Layer 6 of a small transformer language model trained on English Wikipedia (11 layers, counted from 0, width 128).
A neuron adds its activation times its output weights to the MLP's output. To switch it off is to set its activation to zero at one token and run the rest of the model.

Output weights of the MLP neurons that the questions are about. A number n stands for n times 0.00097.
n29: -72 -20 109 -118 -209 23 43 -69 40 -34 -40 -38 59 27 24 183 52 60 85 -3 -38 -112 0 -56 -101 94 8 135 135 116 -80 -136 -37 -109 73 174 33 -96 -23 102 101 -22 -190 -37 -45 -17 -32 31 -41 52 -44 46 212 -19 52 -170 254 144 16 -9 -87 -69 27 19 -6 -25 109 8 50 -39 -81 93 33 28 5 -105 -150 -9 -58 53 -72 14 88 34 -333 124 120 36 136 -222 -69 -72 75 292 -119 -66 32 145 -3 100 0 85 5 33 -148 32 0 34 142 -8 -15 -107 95 -45 -36 -169 20 -62 19 -95 25 -107 14 -11 -112 -76 128 6
n86: 140 -133 -82 -10 53 181 34 -85 67 -90 -87 24 -185 -268 89 10 57 -7 -3 57 60 -127 -128 50 3 -131 68 -125 -77 -60 138 -7 -107 0 -135 -136 158 30 184 84 -7 -55 95 -38 -101 92 -148 146 70 -141 57 63 40 -79 70 91 -24 -79 -7 192 143 67 -144 14 -257 103 -111 -55 -134 61 -201 -38 160 -66 208 197 -248 192 104 181 -27 167 -146 24 -83 -109 68 27 -85 157 -162 3 161 97 -75 129 -118 34 172 168 23 176 94 -26 222 81 -151 94 -178 29 -107 187 153 23 21 69 -226 -53 -47 -56 31 39 176 73 -49 -7 199 -121
n104: 56 -30 -4 -205 81 0 -78 66 49 8 -217 -40 -9 -75 -64 -142 119 -72 -139 111 25 -98 108 -268 287 -82 41 -96 -171 177 -222 53 -42 0 -15 93 226 25 -177 -107 -83 59 95 64 149 99 78 -139 -7 65 40 -218 161 -107 18 15 62 207 -29 60 70 -18 35 88 -82 -112 138 -266 130 52 -244 124 186 -71 -18 -54 34 -33 22 -50 113 -211 -147 -246 63 -230 274 78 -89 103 248 -81 -75 319 62 -38 78 -78 148 -59 87 -262 -22 -95 229 334 -39 -11 24 56 120 -127 -48 -75 -100 -106 -8 22 43 -27 220 8 143 -61 23 -139 -76 -4
n105: -42 -76 323 74 245 -155 224 -177 -153 -139 210 270 -164 -164 -101 88 64 80 177 140 68 -103 59 23 -22 209 -39 -9 197 -145 155 138 -8 -204 128 15 -116 -73 27 70 -51 -39 60 -53 200 -90 80 -22 8 -135 9 -67 -93 -50 230 -17 207 -46 146 14 66 60 -75 -61 -235 136 63 -22 -48 147 200 27 -143 35 -116 -187 135 14 -13 -113 52 129 -95 223 95 -59 -131 -38 148 87 52 298 -142 156 -17 198 -125 -341 70 -13 -60 49 69 451 -55 -298 -239 186 -137 -249 -19 -238 61 -71 4 120 302 13 -154 99 474 -36 -207 47 -252 115 -62 -75
n124: -76 14 0 143 -92 -223 -129 -70 275 -93 40 -52 -98 184 193 -61 -59 -79 -47 158 -48 17 63 -11 -68 105 152 4 269 -136 -3 0 -44 -27 146 116 10 -132 -168 -15 -242 -18 42 -134 237 233 -71 -11 -88 18 -168 0 -10 -160 -145 -140 -200 -149 42 65 57 77 -58 -42 314 -299 95 35 -170 -142 18 -179 46 29 -7 78 -51 -109 -111 24 -101 147 161 -58 51 128 173 62 11 -173 -275 84 56 192 4 7 122 152 158 -187 -45 129 181 -11 -17 -103 81 -219 191 -47 -114 -113 -29 -41 71 3 26 -99 -55 -84 59 48 -38 -114 -110 32 -14 11
n201: 103 -218 67 81 -206 -117 -41 89 -77 -239 172 -31 20 114 -71 -64 -80 -189 3 -245 -9 88 -3 -67 -106 -64 0 165 69 -36 132 62 -176 113 3 -98 -3 66 -104 89 188 -93 3 -137 -58 43 55 71 -98 30 22 -96 74 25 78 -13 -76 -101 44 -24 276 19 -76 89 132 109 52 70 131 -149 -25 -103 115 74 -85 -43 -20 169 123 -29 312 172 282 -7 -150 -132 -140 -103 76 73 -21 44 -161 -118 22 57 101 -54 9 -26 -28 58 35 99 167 89 -67 295 159 94 48 44 -4 64 -64 9 23 -56 -66 46 111 -56 -85 -50 -82 -23 39 82
n220: -370 0 -152 -171 252 106 -135 82 33 86 107 183 16 -209 -4 61 131 -319 180 -85 157 -98 -402 -36 -371 8 246 -95 62 -185 -26 -106 103 -161 109 172 -141 47 -44 37 227 109 34 71 145 -85 42 -168 -92 45 201 -50 -42 334 216 175 4 229 -272 -197 8 141 104 112 138 35 -8 104 26 166 -61 -118 -71 88 13 -23 220 -86 -98 20 21 18 26 75 26 67 -35 19 -56 56 28 77 24 -219 112 -106 -244 -26 111 65 360 -26 -149 -129 96 225 -29 -150 -122 169 -56 111 -127 -92 -195 -72 -219 -55 102 94 -194 -251 -219 -55 63 -4 -359 -33
n291: -45 274 -155 75 71 -211 -66 -8 145 -179 -129 -4 -24 161 11 -8 169 -31 -54 75 -155 0 -75 -183 -50 -29 98 -11 66 -4 19 -131 14 22 -15 69 26 353 35 -134 -231 -68 -168 97 138 -164 -109 127 -70 -172 93 -99 142 -127 77 -119 -105 -16 -216 -241 50 175 -94 38 -4 80 -76 68 -42 18 53 92 140 -80 19 -87 -16 138 -75 209 -56 -8 -131 -97 -233 -94 68 -33 -147 -286 33 82 284 121 -15 -86 51 148 -183 -91 4 -229 -197 218 -245 -67 -7 73 53 248 216 81 -44 -65 -140 -21 -203 106 -115 -284 17 -153 -45 192 66 208 89 12
n325: -16 -177 -4 -169 -262 0 -24 101 152 104 231 7 104 -116 105 4 -82 269 69 180 -33 114 71 0 -235 -94 64 138 70 23 59 126 21 -14 38 -214 -59 -137 -210 218 105 -294 93 23 -184 -47 152 111 -136 140 48 80 145 40 -139 89 -22 -71 52 -187 193 11 94 217 -68 163 -141 -116 -60 70 -26 145 -90 -8 -52 63 144 -37 -4 -110 30 -23 -280 4 123 -187 -139 125 203 221 -162 194 316 -42 67 67 111 98 153 132 99 -42 -111 -56 120 101 76 27 49 168 142 -24 -168 -65 166 -80 12 -33 -55 66 -173 -214 -48 -228 -128 -15 92 -125
n365: -68 -199 -189 29 -145 46 128 159 -50 -58 -33 110 -398 -162 7 35 51 143 46 51 242 -24 -22 216 316 104 -49 -17 97 282 120 57 133 87 70 139 -55 164 -134 -22 -63 -66 -169 75 -67 -115 144 188 52 -61 -52 135 -74 13 -75 -86 -24 140 7 0 -43 7 63 232 214 42 137 -10 70 68 -139 11 -201 -292 55 102 -58 -188 34 -47 -79 35 -117 25 -29 101 31 191 66 73 64 -45 98 228 0 -36 -50 91 -17 -7 191 42 195 60 -51 -11 114 -85 151 100 -45 -265 -70 -77 -119 48 94 -17 -31 -79 -125 -123 -114 -133 54 50 -25 -187
n381: -112 -20 156 34 96 24 80 -40 92 83 249 12 -210 104 8 153 108 110 -166 -286 -8 145 -33 -17 40 172 4 -12 -62 -58 141 32 27 34 8 9 145 -51 105 -81 73 -44 -269 -183 -50 -210 77 24 148 404 20 50 -42 -169 16 47 285 -88 -43 108 110 -43 -4 111 -17 -89 -191 -331 -212 -227 -179 -53 244 69 -247 -205 215 -167 24 117 -102 -138 -16 -143 217 -87 -24 -118 -4 87 17 67 85 143 -103 19 -53 -56 174 -12 245 56 16 -226 70 8 215 -175 -156 23 189 9 -75 31 4 132 132 139 16 -152 322 215 138 74 -272 -81 143 51
n394: -19 -52 -3 53 -12 15 -3 86 -91 85 62 -108 -205 81 31 99 9 15 200 188 61 -105 71 34 12 -17 47 21 46 -216 -35 -6 232 -185 -156 44 -117 -32 139 -3 -32 146 71 -115 -46 114 23 73 149 3 -138 -3 -29 -29 -157 -3 -24 66 35 -74 -17 -132 -71 112 3 135 -37 -56 6 -156 -62 -121 68 -39 93 177 -268 -151 -6 104 112 -3 29 -262 -108 68 9 75 -211 -127 -109 9 77 106 -15 20 46 18 -110 15 107 57 44 171 40 68 -11 -6 90 249 -42 73 31 -77 -36 112 -12 9 -20 -98 170 -40 200 -3 -71 36 -152 -188
n434: -22 -106 50 125 0 -119 80 -124 -82 124 -122 -33 -78 105 220 -135 260 -68 309 48 -69 8 -74 -297 189 76 100 -54 -21 -160 225 136 16 32 0 -204 -57 -4 4 -340 40 -33 -62 310 104 -198 0 -165 42 -168 -222 -60 -56 -24 219 115 -25 66 311 -58 -20 300 -32 178 84 59 220 -25 59 245 -121 4 -95 -42 106 78 -43 46 115 136 -62 -38 -240 -9 -151 77 -158 -76 316 -324 -94 181 -61 123 -107 35 0 4 -40 142 -77 25 4 138 250 73 -180 -191 41 -40 153 36 44 16 246 -57 250 -142 196 30 187 -108 144 -232 30 -148 21 -228
n461: 0 27 128 28 67 27 -86 -4 185 -124 14 -59 -94 -4 -101 -163 -160 112 -168 160 -224 88 -86 20 152 126 -109 -78 -19 -20 74 -19 258 22 -23 -60 -41 -26 -31 85 93 -41 34 -219 -32 -19 210 126 73 -78 26 58 36 224 88 -30 97 -44 -129 -126 75 30 18 -82 -60 27 -130 23 125 112 -64 -164 -217 -15 -37 -134 191 -8 67 -34 -104 161 52 -73 -95 -58 15 36 -45 60 -20 197 118 -213 -422 -327 140 -8 0 83 -29 -27 141 409 55 -82 -14 -34 53 -21 -369 85 -35 173 -279 -76 -16 84 -291 151 30 -82 119 -48 303 138 31 24
n506: -154 68 105 62 -22 74 169 -111 -160 -173 82 82 74 -47 -74 116 116 118 -11 -148 51 181 -91 -15 25 -127 -56 14 -57 22 165 110 -123 -213 -49 214 -165 -58 -60 146 134 -80 -24 78 80 0 -204 -14 152 18 0 131 30 -77 44 -103 -93 15 -154 181 -113 79 -70 -111 199 88 100 125 -101 -107 -31 32 -76 106 -113 -66 -155 -154 62 243 310 135 -52 164 80 97 84 115 28 -156 -64 59 145 99 -114 -92 7 35 205 -146 -146 -67 -48 -19 88 -47 -30 -85 15 143 124 90 74 84 56 16 -122 57 -72 377 74 166 152 -112 -184 -234 100 -93
n510: -41 -96 4 -35 -47 -249 41 7 -128 37 -249 85 80 -87 224 49 67 4 73 74 177 33 -189 174 -57 -141 60 149 93 113 -85 -50 -129 176 194 150 -196 70 210 12 165 94 134 65 108 -70 127 23 133 -284 -264 40 -15 -174 66 -212 78 278 229 -106 -100 82 54 4 -127 95 36 94 68 -116 23 23 -172 -27 -59 -106 129 46 -22 140 -167 134 -93 -77 -36 -350 -34 62 -23 180 4 48 -25 23 -90 60 -112 -249 -21 -124 -176 -19 15 233 -18 -51 134 -153 -404 104 53 40 -115 -72 4 142 -31 18 -140 -35 194 -101 168 33 156 15 -12 113

Each question names a token from some text and the token that comes next. It shows the activations a of the neurons there, in the order above. A number n stands for n times 0.0094.

Then comes g, the gradient of the next token's log-probability with respect to the MLP's output, scaled to length 1. A neuron's effect is roughly proportional to its activation times (output weights . g). A number n stands for n times 0.00075.

" a", then " st"
a: -1 -1 1 258 -5 -7 80 0 -8 127 36 -10 0 -2 -1 -7
g: -232 54 250 -124 -181 -138 64 -179 -135 75 -44 23 111 78 162 100 -62 95 -80 12 47 -229 -6 165 -154 -15 44 -70 -42 21 -271 -37 -52 73 120 -88 -69 83 -53 177 -145 87 18 326 -30 -232 -72 11 -106 -41 -76 44 -375 52 193 -80 5 71 103 -52 22 207 -69 -90 29 26 -12 12 -40 75 5 263 126 -113 -152 -73 -108 100 26 -5 150 2 47 -29 27 -23 -107 -27 -60 94 49 114 -29 -55 44 -97 -47 -1 38 64 347 230 -29 37 34 114 -228 41 36 4 158 -3 -33 -62 29 -33 96 66 -5 48 16 -179 -279 -104 -28 45 200 -95
Which two neurons, each switched off alone, lower its probability most, in order? n105, n220

" A", then "uthor"
a: 0 -5 -2 348 -15 -10 94 -18 -16 -16 -16 -18 34 -4 -18 -16
g: -9 92 -51 4 10 -90 -77 79 -277 -112 168 -28 130 -38 52 40 88 -177 90 36 83 38 -118 -140 192 121 47 -17 151 -22 152 42 49 94 50 30 -146 77 -80 -92 -7 -176 -7 -7 -46 50 79 281 38 87 -38 87 175 257 -16 118 171 9 168 29 151 -96 -122 -62 -115 45 -45 -140 123 -200 -124 -21 -123 -145 -99 60 164 -66 -58 -78 -12 -37 -174 -164 -157 95 28 -4 -168 359 3 96 83 128 -21 -107 -184 -188 -107 -275 162 0 -86 -110 -55 -152 48 249 -122 -159 199 62 144 -118 2 4 111 105 -131 -117 25 64 -7 -133 -71 74 -4 81
Which neuron, switched off, lowers the next token's probability most? n105

"ong", then " with"
a: 11 0 26 -8 -6 -16 -4 64 -16 -4 -18 -5 -18 173 -9 0
g: -124 -185 102 160 157 -39 63 -101 19 -193 202 211 -18 1 74 -20 14 -96 -155 -105 -45 -19 -129 -172 232 100 -162 37 -3 199 -377 -37 -36 -62 40 -114 12 139 -133 -62 -6 -33 34 22 -69 -99 -86 -34 100 156 -40 162 -94 -115 -49 -24 -30 164 124 -134 -109 200 30 -102 110 223 194 4 -77 97 -67 -105 48 12 187 59 -312 -36 8 98 117 -205 59 -21 75 -41 48 187 28 -67 144 60 203 -45 77 -114 -127 -156 41 48 201 40 54 -97 -169 103 212 36 -7 71 -148 -126 140 -167 -9 -51 -184 -130 -97 26 2 -7 145 -82 -49 58 64 71
Which neuron, switched off, raises the next token's probability most? n461

"ot", then "ed"
a: -4 94 0 -2 -7 0 0 -10 0 0 0 -18 -12 -17 -1 -18
g: 72 -156 -35 127 -15 -10 -119 138 -24 95 186 -162 -35 49 -126 54 -43 -105 241 -323 -151 -78 -156 -51 62 -119 -8 270 161 -119 -142 -212 44 102 -71 -8 44 249 53 -51 -17 -123 21 73 -19 102 -158 -104 209 27 -222 -180 193 86 -99 102 79 -75 -34 162 -49 1 -67 -265 -164 122 -137 117 -11 -7 -211 60 -12 61 -22 213 -72 58 -27 24 20 104 -197 -50 66 190 67 -167 -148 8 -21 79 42 -10 -24 168 161 61 -64 -44 100 37 -10 302 78 46 15 -49 229 -40 61 -183 118 -119 -56 -75 89 -64 24 76 -17 -67 -130 88 -72 89 86 -62
Which two neurons, each switched off alone, lower its probability most, in order? n86, n510

"s", then " into"
a: 92 -15 -2 0 345 -16 0 0 0 -16 41 -18 -17 -3 460 -16
g: 168 -34 -88 -7 110 -148 -87 -184 96 76 118 -78 -192 -70 43 76 -94 76 -213 80 -10 -82 -177 28 91 106 -197 142 101 -38 -42 -28 49 -185 -120 -192 103 -59 -225 241 69 156 -207 -2 81 119 -47 -89 -200 -14 -21 -66 46 -145 -120 -40 70 168 96 175 3 2 -58 70 94 -12 -30 -146 77 -62 -35 142 64 43 306 -81 -64 -48 -74 48 -6 36 -45 -112 70 0 11 60 -53 -262 -96 -181 -170 -7 -1 -48 -157 25 10 29 -213 126 34 82 -26 56 59 2 234 212 -5 -203 32 24 191 347 120 69 26 52 -150 -17 230 -34 -73 73 197 36
Which neuron, switched off, lowers the next token's probability most? n124

" |", then " 9"
a: 6 -18 111 -1 -16 25 -8 252 -12 0 0 -6 -4 -2 -13 -15
g: 211 114 -144 238 83 -60 9 127 122 -51 89 3 -3 -96 60 -1 37 -228 -1 159 -77 28 77 147 -220 -45 41 -181 -3 -103 48 -164 -12 -158 -13 -172 -3 -41 21 -84 85 -36 -172 -121 15 -150 -130 -28 56 37 -118 -172 130 153 143 -206 -54 37 -3 136 -1 84 19 -118 -229 -136 14 134 153 164 116 96 127 114 245 58 -131 243 -98 -19 -169 123 -188 1 25 -52 -7 36 -52 -9 -156 -117 37 48 -208 -66 111 159 -17 81 257 86 -51 -93 -75 -24 104 90 -151 60 -57 -165 2 54 -166 54 -29 17 -135 28 35 -81 -268 48 119 185 224 162
Which neuron, switched off, raises the next token's probability most? n104

"A", then " was"
a: -18 166 -8 -15 13 -14 -8 -16 -4 0 0 -5 -2 -3 -11 252
g: -162 27 -214 29 129 77 152 -62 -81 27 -91 146 47 168 86 120 -149 178 -114 45 104 199 -162 -100 11 -9 -11 259 152 -74 -80 -173 7 -203 -225 -90 65 297 -21 31 49 -69 173 -55 155 36 106 -130 -168 74 229 91 -47 102 -114 -144 86 -107 58 67 -233 -71 -273 -104 -52 33 -126 -30 33 -54 54 233 82 112 -103 58 89 60 -75 -1 36 221 -74 -154 -51 261 47 -94 -175 13 27 -29 132 63 -71 -34 -75 75 122 -28 -226 29 -19 32 37 -75 -60 16 -37 -35 223 -4 41 115 -30 -92 -195 9 97 -74 -157 26 -42 -169 5 166 -143 -6
Which neuron, switched off, raises the next token's probability most? n510

"ced", then " that"
a: 32 2 -3 0 -14 -5 0 0 72 10 -8 -10 -11 -17 42 13
g: -13 222 -7 30 13 -116 10 141 -169 -84 -42 38 138 142 151 110 22 139 68 -58 62 158 217 -190 -145 -31 -4 -81 37 -35 -279 102 -21 -158 -39 237 -25 143 38 -11 257 -199 -140 -188 129 -135 50 44 193 -95 -130 -64 204 21 -52 -20 72 -100 -187 149 -72 -295 -38 -140 100 -51 -52 355 -180 89 -170 174 4 -57 97 -106 -108 -51 -111 -59 -54 215 -62 177 134 174 -89 12 -39 92 -84 -26 140 38 54 -19 108 43 63 -98 -66 66 -114 -113 -34 47 167 -61 52 -77 -87 -7 122 -2 -73 -196 -48 -16 119 -45 44 86 -20 -85 -36 -171 -25 -51
Which neuron, switched off, lowers the next token's probability most? n506

"0,", then " C"
a: 95 -8 -18 -1 -17 -18 0 -8 -14 -3 0 272 0 -7 -8 -17
g: 98 40 91 -91 -20 38 -61 -146 -23 29 -45 -28 -92 -115 -101 -242 32 85 -79 137 252 163 36 14 -21 -11 -3 107 -89 -55 115 112 82 233 109 139 15 -11 132 186 -8 80 -34 136 -215 -120 215 -13 -323 -212 -17 -44 54 -6 -48 -176 6 98 -113 -142 27 -166 215 76 135 87 168 54 -77 75 -1 -132 -102 -147 -105 106 -77 -77 34 46 -42 -198 206 -64 4 120 -218 68 -287 -181 -77 90 -31 -110 48 70 34 77 74 -118 298 -238 119 82 -165 10 -106 -15 65 -53 48 85 22 20 44 -161 39 -6 145 -21 76 136 95 -17 -163 -74 -149 143
Which neuron, switched off, lowers the next token's probability most? n394

"e", then "ing"
a: -17 -5 0 -18 -9 -13 281 -16 40 -1 -12 0 -2 -1 -13 -16
g: -127 -19 -247 89 91 -156 -24 127 160 -41 -32 -123 -99 -6 14 143 -128 24 35 96 -134 90 21 75 -82 156 109 132 117 -268 -29 -57 -78 268 -122 -147 76 0 16 18 106 -155 -47 20 -79 25 -252 52 10 -116 -360 83 198 -95 -116 305 95 -27 10 180 -171 -132 209 26 -20 -6 41 -42 -128 146 91 110 43 8 230 80 91 -7 -82 121 -21 -88 241 3 24 -82 -54 -97 -43 136 -176 -108 -48 19 -15 74 81 159 -14 33 113 18 100 67 -124 87 -148 -28 -152 -73 -116 -258 -157 -107 69 241 -27 -65 -51 28 145 -47 -83 35 -90 90 80 49
Which neuron, switched off, raises the next token's probability most? n220

" League", then "."
a: -10 -18 -8 0 194 262 -17 -10 0 0 0 -2 -4 -10 25 -3
g: -109 129 110 -322 255 -90 -132 107 177 -70 45 -68 86 -262 148 -84 -65 -69 -12 -5 130 198 -71 43 -47 115 138 -170 197 -207 -59 14 139 -64 -91 160 88 -12 183 22 37 179 81 -178 187 -6 -10 -164 -25 47 44 -120 -114 -93 -114 98 -124 -48 172 -65 -42 -312 -79 -142 -19 130 -183 -46 16 -100 78 -87 19 -28 20 22 -98 119 25 164 -134 -9 -238 -57 110 -84 -113 -203 -6 20 147 -226 -64 -55 46 6 -90 69 61 -31 88 57 -175 55 44 23 39 -49 -175 36 -9 68 68 76 144 124 177 37 -20 93 -18 -57 -60 80 58 268 -43 207
Which neuron, switched off, raises the next token's probability most? n201

" S", then "in"
a: -3 -10 0 115 -2 -18 -1 0 321 -13 -15 41 137 -18 -18 -1
g: 73 -21 -161 9 -171 -135 -31 38 68 262 -38 11 80 -170 84 -24 -324 -116 -95 -48 150 26 -131 99 -104 -53 -109 122 -115 43 44 49 186 -107 -270 161 -25 -67 189 -26 -73 -166 -9 157 -52 83 63 -127 41 -30 -106 113 -117 -62 -88 7 120 -96 68 -196 25 14 135 373 58 -156 110 207 -5 -51 -167 -133 85 -153 139 -7 223 9 60 -17 -48 40 13 -10 65 -58 176 -49 38 174 2 38 84 -34 127 -6 -91 -37 -32 219 -216 188 -44 236 142 -50 -150 112 79 7 -119 -8 -81 106 -42 11 97 173 90 -5 -172 -81 -196 -139 22 -44 -81 -75
Which neuron, switched off, lowers the next token's probability most? n325

"P", then "D"
a: -1 -17 -4 0 -5 246 0 198 -17 0 0 31 0 0 -1 397
g: 28 56 35 -236 5 67 -182 84 -113 -112 58 -329 85 -87 -24 153 89 -172 71 -51 174 -92 -115 28 -43 8 -26 130 -122 -144 62 176 -52 285 26 81 -3 226 114 -43 -173 -104 -13 -47 43 48 109 195 44 -96 -63 -116 -38 -200 -35 -76 -79 -9 6 68 27 263 12 -41 -141 -218 54 110 -156 144 9 50 -17 -122 -29 -167 -23 146 21 -57 193 -75 16 114 177 -185 14 -48 -179 -251 102 246 267 -79 -86 -116 82 -18 -69 -77 -162 -76 158 -7 80 111 89 39 141 62 -35 33 -63 179 5 -3 -67 -40 153 -113 -100 76 142 179 -130 11 -124 11
Which two neurons, each switched off alone, lower its probability most, in order? n291, n510

" polit", then "ical"
a: -1 0 0 0 24 23 0 -9 0 29 241 -18 0 0 -3 0
g: -167 -69 143 283 86 158 -181 52 173 -131 -174 -92 117 -13 -84 26 40 -94 -95 55 -22 -25 -5 148 197 -161 57 212 103 -131 -154 -32 -28 103 57 55 2 39 -387 -62 79 -26 57 28 57 196 -92 -77 215 -57 181 -98 195 86 -133 77 -73 46 57 54 149 233 -20 -126 -179 -47 111 -213 33 41 -1 -199 154 7 155 -199 -56 9 88 -59 49 17 71 -9 80 41 146 22 129 -9 -53 -62 -4 -92 -6 -221 123 -88 -154 -76 -71 42 -221 42 68 -142 -109 -26 -51 41 76 -89 -25 81 67 234 -68 -10 -36 99 19 101 -29 -129 -218 121 -110 -216
Which neuron, switched off, raises the next token's probability most? n381

" Nor", then "way"
a: -4 -10 120 -13 -1 -1 0 -1 46 20 -3 362 -1 -2 0 0
g: 91 -136 -145 173 -71 -15 86 98 -50 257 -77 -114 39 -141 -36 262 -111 -162 31 76 144 136 136 66 -10 -108 72 -53 -174 -238 21 119 -127 -142 13 225 -118 -169 171 76 100 38 172 121 -28 -7 -117 -42 64 -122 262 51 89 4 63 -159 -31 -29 -25 -15 -107 -55 151 -49 84 -22 86 -18 72 97 8 -92 -133 100 14 -67 56 -69 -6 -19 172 100 -26 55 -62 53 54 -335 -240 113 33 156 -52 131 -40 165 73 73 -96 -39 -136 -41 -164 27 -160 -242 -167 79 -121 131 31 35 306 -87 -62 -17 -18 -20 -48 123 -96 -192 -148 73 -114 -41 73 194
Which neuron, switched off, raises the next token's probability most? n104

"s", then " to"
a: -4 -8 -17 -5 -10 -14 0 105 113 0 -18 0 0 0 55 -9
g: -64 -98 42 142 51 90 71 -140 -17 -187 -224 52 5 81 18 -84 55 -40 31 152 -43 116 41 7 -138 -72 185 10 -114 60 -157 -119 314 -116 90 21 53 -84 -194 7 227 -188 48 -31 231 -182 43 108 225 -104 10 -171 -30 -45 -69 122 14 35 -117 146 -4 135 -113 -166 -39 -18 13 207 -27 -70 150 -137 224 42 142 11 49 -53 -191 -108 13 -219 -58 44 -95 193 85 -196 -88 9 28 29 0 88 -17 158 -269 -126 -70 -202 86 212 -72 59 14 -58 -15 102 70 -102 11 94 164 -15 40 131 -190 -86 -3 26 86 79 110 -296 159 -95 38 27
Which neuron, switched off, raises the next token's probability most? n325

"um", then "a"
a: -5 -3 -16 -1 218 5 -8 0 0 -11 0 -18 0 -10 0 -9
g: 118 109 -6 -167 223 -102 20 124 -46 51 49 231 -12 -86 -167 -78 -15 293 -76 -162 -130 130 133 -55 -80 -64 -138 -14 13 26 65 -165 140 -95 233 -49 -72 134 60 231 -27 155 23 -55 -201 -155 164 38 -195 -89 -69 252 42 -128 -69 -106 -43 -52 -179 27 -113 52 -55 135 -6 1 -83 80 -31 97 -226 -35 112 -173 62 171 75 48 31 232 -88 150 42 143 -35 284 -146 -249 214 -77 -55 59 -71 -92 -35 132 -75 48 50 33 113 51 30 -31 176 -201 -36 -50 27 -99 -80 17 -225 -98 -95 10 -71 67 -54 127 -88 75 -164 -44 25 -77 91 60
Which neuron, switched off, lowers the next token's probability most? n104

"ce", then " Rober"
a: 0 67 102 0 -2 273 0 -18 -7 -13 -1 348 0 0 0 0
g: -94 89 143 -50 -2 120 -181 -21 127 -54 50 -104 58 -151 253 -199 80 -38 -2 1 -211 -92 110 138 87 173 69 29 39 106 -93 -89 -264 -53 -124 83 178 -2 -42 -150 -104 -163 21 -33 34 -39 62 250 -185 -50 -155 -82 40 162 93 257 -8 -110 -256 -6 -149 -40 124 99 112 112 -75 -55 -83 -145 -16 -72 21 -128 -127 -12 -95 200 161 -136 167 58 148 -43 4 10 -34 424 -155 -80 -130 18 -36 -165 58 -127 -61 -22 36 10 -39 -129 176 116 -57 21 91 -80 86 -73 160 70 -46 -116 62 -109 2 6 76 -220 -18 120 162 20 117 22 87 69
Which neuron, switched off, lowers the next token's probability most? n201

"\n", then "The"
a: -18 -9 -17 -2 -1 -16 -18 -16 2 -15 76 67 0 -18 0 -16
g: 95 -230 -42 -25 -25 67 -221 -191 117 -120 82 -196 105 50 -35 183 -33 -4 -182 317 188 -166 -36 18 -91 74 -49 69 -50 107 -31 159 52 33 -52 13 -150 -37 -67 160 -54 4 42 138 28 135 289 65 -100 24 226 -51 84 -145 -85 36 -158 -12 -24 -18 -107 12 5 -105 -67 118 2 -8 -48 69 -125 -54 26 100 -115 -80 131 2 71 -144 119 71 -74 62 -25 41 233 83 -179 87 -77 -77 -181 52 197 -163 -118 53 -125 -56 27 88 -51 -10 59 77 -341 -52 216 -70 -7 -66 2 -2 -234 -38 161 115 50 87 -123 -154 151 68 -241 154 10 233
Which neuron, switched off, raises the next token's probability most? n381

" ex", then "am"
a: -16 -1 -11 48 0 0 0 0 -11 -16 151 -7 0 68 -1 0
g: 139 -83 -9 -89 -68 -249 188 163 244 68 98 -5 156 -163 -73 -234 -92 115 -339 68 -116 -83 40 -34 134 162 -264 -41 -46 -47 -26 88 41 251 -49 -84 172 -43 1 162 183 -98 -66 44 7 54 14 -103 -120 177 54 24 -31 -31 16 6 -124 -8 309 108 -90 -181 71 -57 108 208 -33 41 51 26 5 44 30 -22 -47 106 -65 121 -182 115 48 -61 76 -12 -111 59 -34 37 -49 -71 -216 45 -42 -102 -37 -67 112 -73 -148 132 96 -38 0 -4 -28 25 154 -228 27 170 28 298 -102 -262 -128 57 -66 134 -142 90 36 -83 26 -13 4 -149 52 -159
Which neuron, switched off, raises the next token's probability most? n105

"ian", then " S"
a: -2 171 0 0 229 -15 -4 -3 0 213 -8 0 -1 -10 -17 0
g: 137 114 86 52 110 -7 65 -42 -216 26 -144 -7 9 16 28 -115 130 -61 -105 117 175 182 -53 9 -94 -116 -6 -108 9 90 32 -47 129 120 -4 -133 -163 169 -76 -124 -35 -131 -47 -193 152 57 58 218 96 -133 -7 -97 43 -28 23 -189 -16 -136 -24 -83 -26 201 144 87 76 -42 -245 -150 -94 168 -191 115 88 -103 67 -69 141 137 -79 91 48 -69 19 34 -254 209 -34 127 -380 -65 -179 -210 -115 104 -83 -69 61 0 -18 -46 -56 -81 92 1 -45 133 174 70 -37 123 -83 -96 -19 110 -298 214 -20 -14 202 83 14 243 88 42 117 -73 -18 31
Which neuron, switched off, lowers the next token's probability most? n365

"i", then "ate"
a: 0 -3 -18 -1 -9 -18 -11 317 0 -16 -11 0 -13 97 0 -6
g: -160 0 119 27 54 242 44 67 42 -107 196 -72 43 -195 -248 67 -21 -95 -59 63 216 78 -86 4 123 -70 96 34 -78 5 122 -25 46 66 -148 -198 -47 -97 77 81 57 -44 222 -184 -216 53 265 -84 -46 108 20 187 49 129 -54 -168 -224 99 123 20 -333 113 46 196 -135 -10 -65 -109 93 -201 187 -216 -31 81 71 26 229 2 -13 -25 17 -5 -188 -49 88 24 209 -137 -76 -35 67 -35 -213 22 -73 -15 79 -153 114 -45 -81 -10 72 80 -62 -163 -133 40 -64 207 0 61 -42 -151 -32 40 -92 35 31 160 190 -102 54 17 54 -92 -154 117
Which neuron, switched off, lowers the next token's probability most? n461

"ose", then " adv"
a: -9 -5 -7 -12 -15 10 -14 -8 -11 271 147 -15 -1 0 -2 -18
g: -121 -90 4 65 82 83 6 -33 193 171 25 -227 -190 -48 -20 -233 82 -83 123 -68 -193 -49 215 176 169 101 37 39 -32 143 -3 -46 -58 170 14 -77 25 198 -192 4 56 -52 -300 -117 221 -110 28 -180 110 -86 -55 -48 152 -52 -62 9 -40 27 69 110 -194 -51 -234 34 -29 -61 -90 -207 -38 -43 -82 -41 66 -60 235 -65 26 -69 70 6 130 56 44 228 0 -46 39 85 179 -129 162 157 -112 3 -200 104 140 -163 98 33 -86 38 -31 121 10 1 295 -86 -19 67 47 17 17 117 -25 101 148 -77 52 -110 11 146 -47 15 -104 -144 -213 -278
Which neuron, switched off, lowers the next token's probability most? n365

"ts", then " Sec"
a: -17 -18 0 -1 -15 4 0 48 -17 0 -18 12 -4 0 444 -12
g: 162 117 -99 71 -8 -16 2 -47 -60 -181 -112 -53 -15 -88 -189 -65 -3 -178 30 -313 33 275 176 251 -74 64 -54 89 45 86 -18 -58 4 345 184 -169 -4 294 -58 25 -70 117 131 -199 57 -60 211 -113 96 -187 22 65 -30 -61 43 58 47 96 108 -116 3 -93 -121 87 62 87 92 -108 -259 -34 48 106 -84 96 116 -94 22 -69 -35 -58 93 -34 -118 96 -142 241 48 124 -117 21 -88 -127 -15 123 -114 -171 -140 -82 16 -31 -50 -68 -57 -87 -8 -64 -44 72 30 -120 79 24 94 38 -162 -15 39 153 26 187 83 287 114 -85 13 -87 -244 -97
Which neuron, switched off, lowers the next token's probability most? n506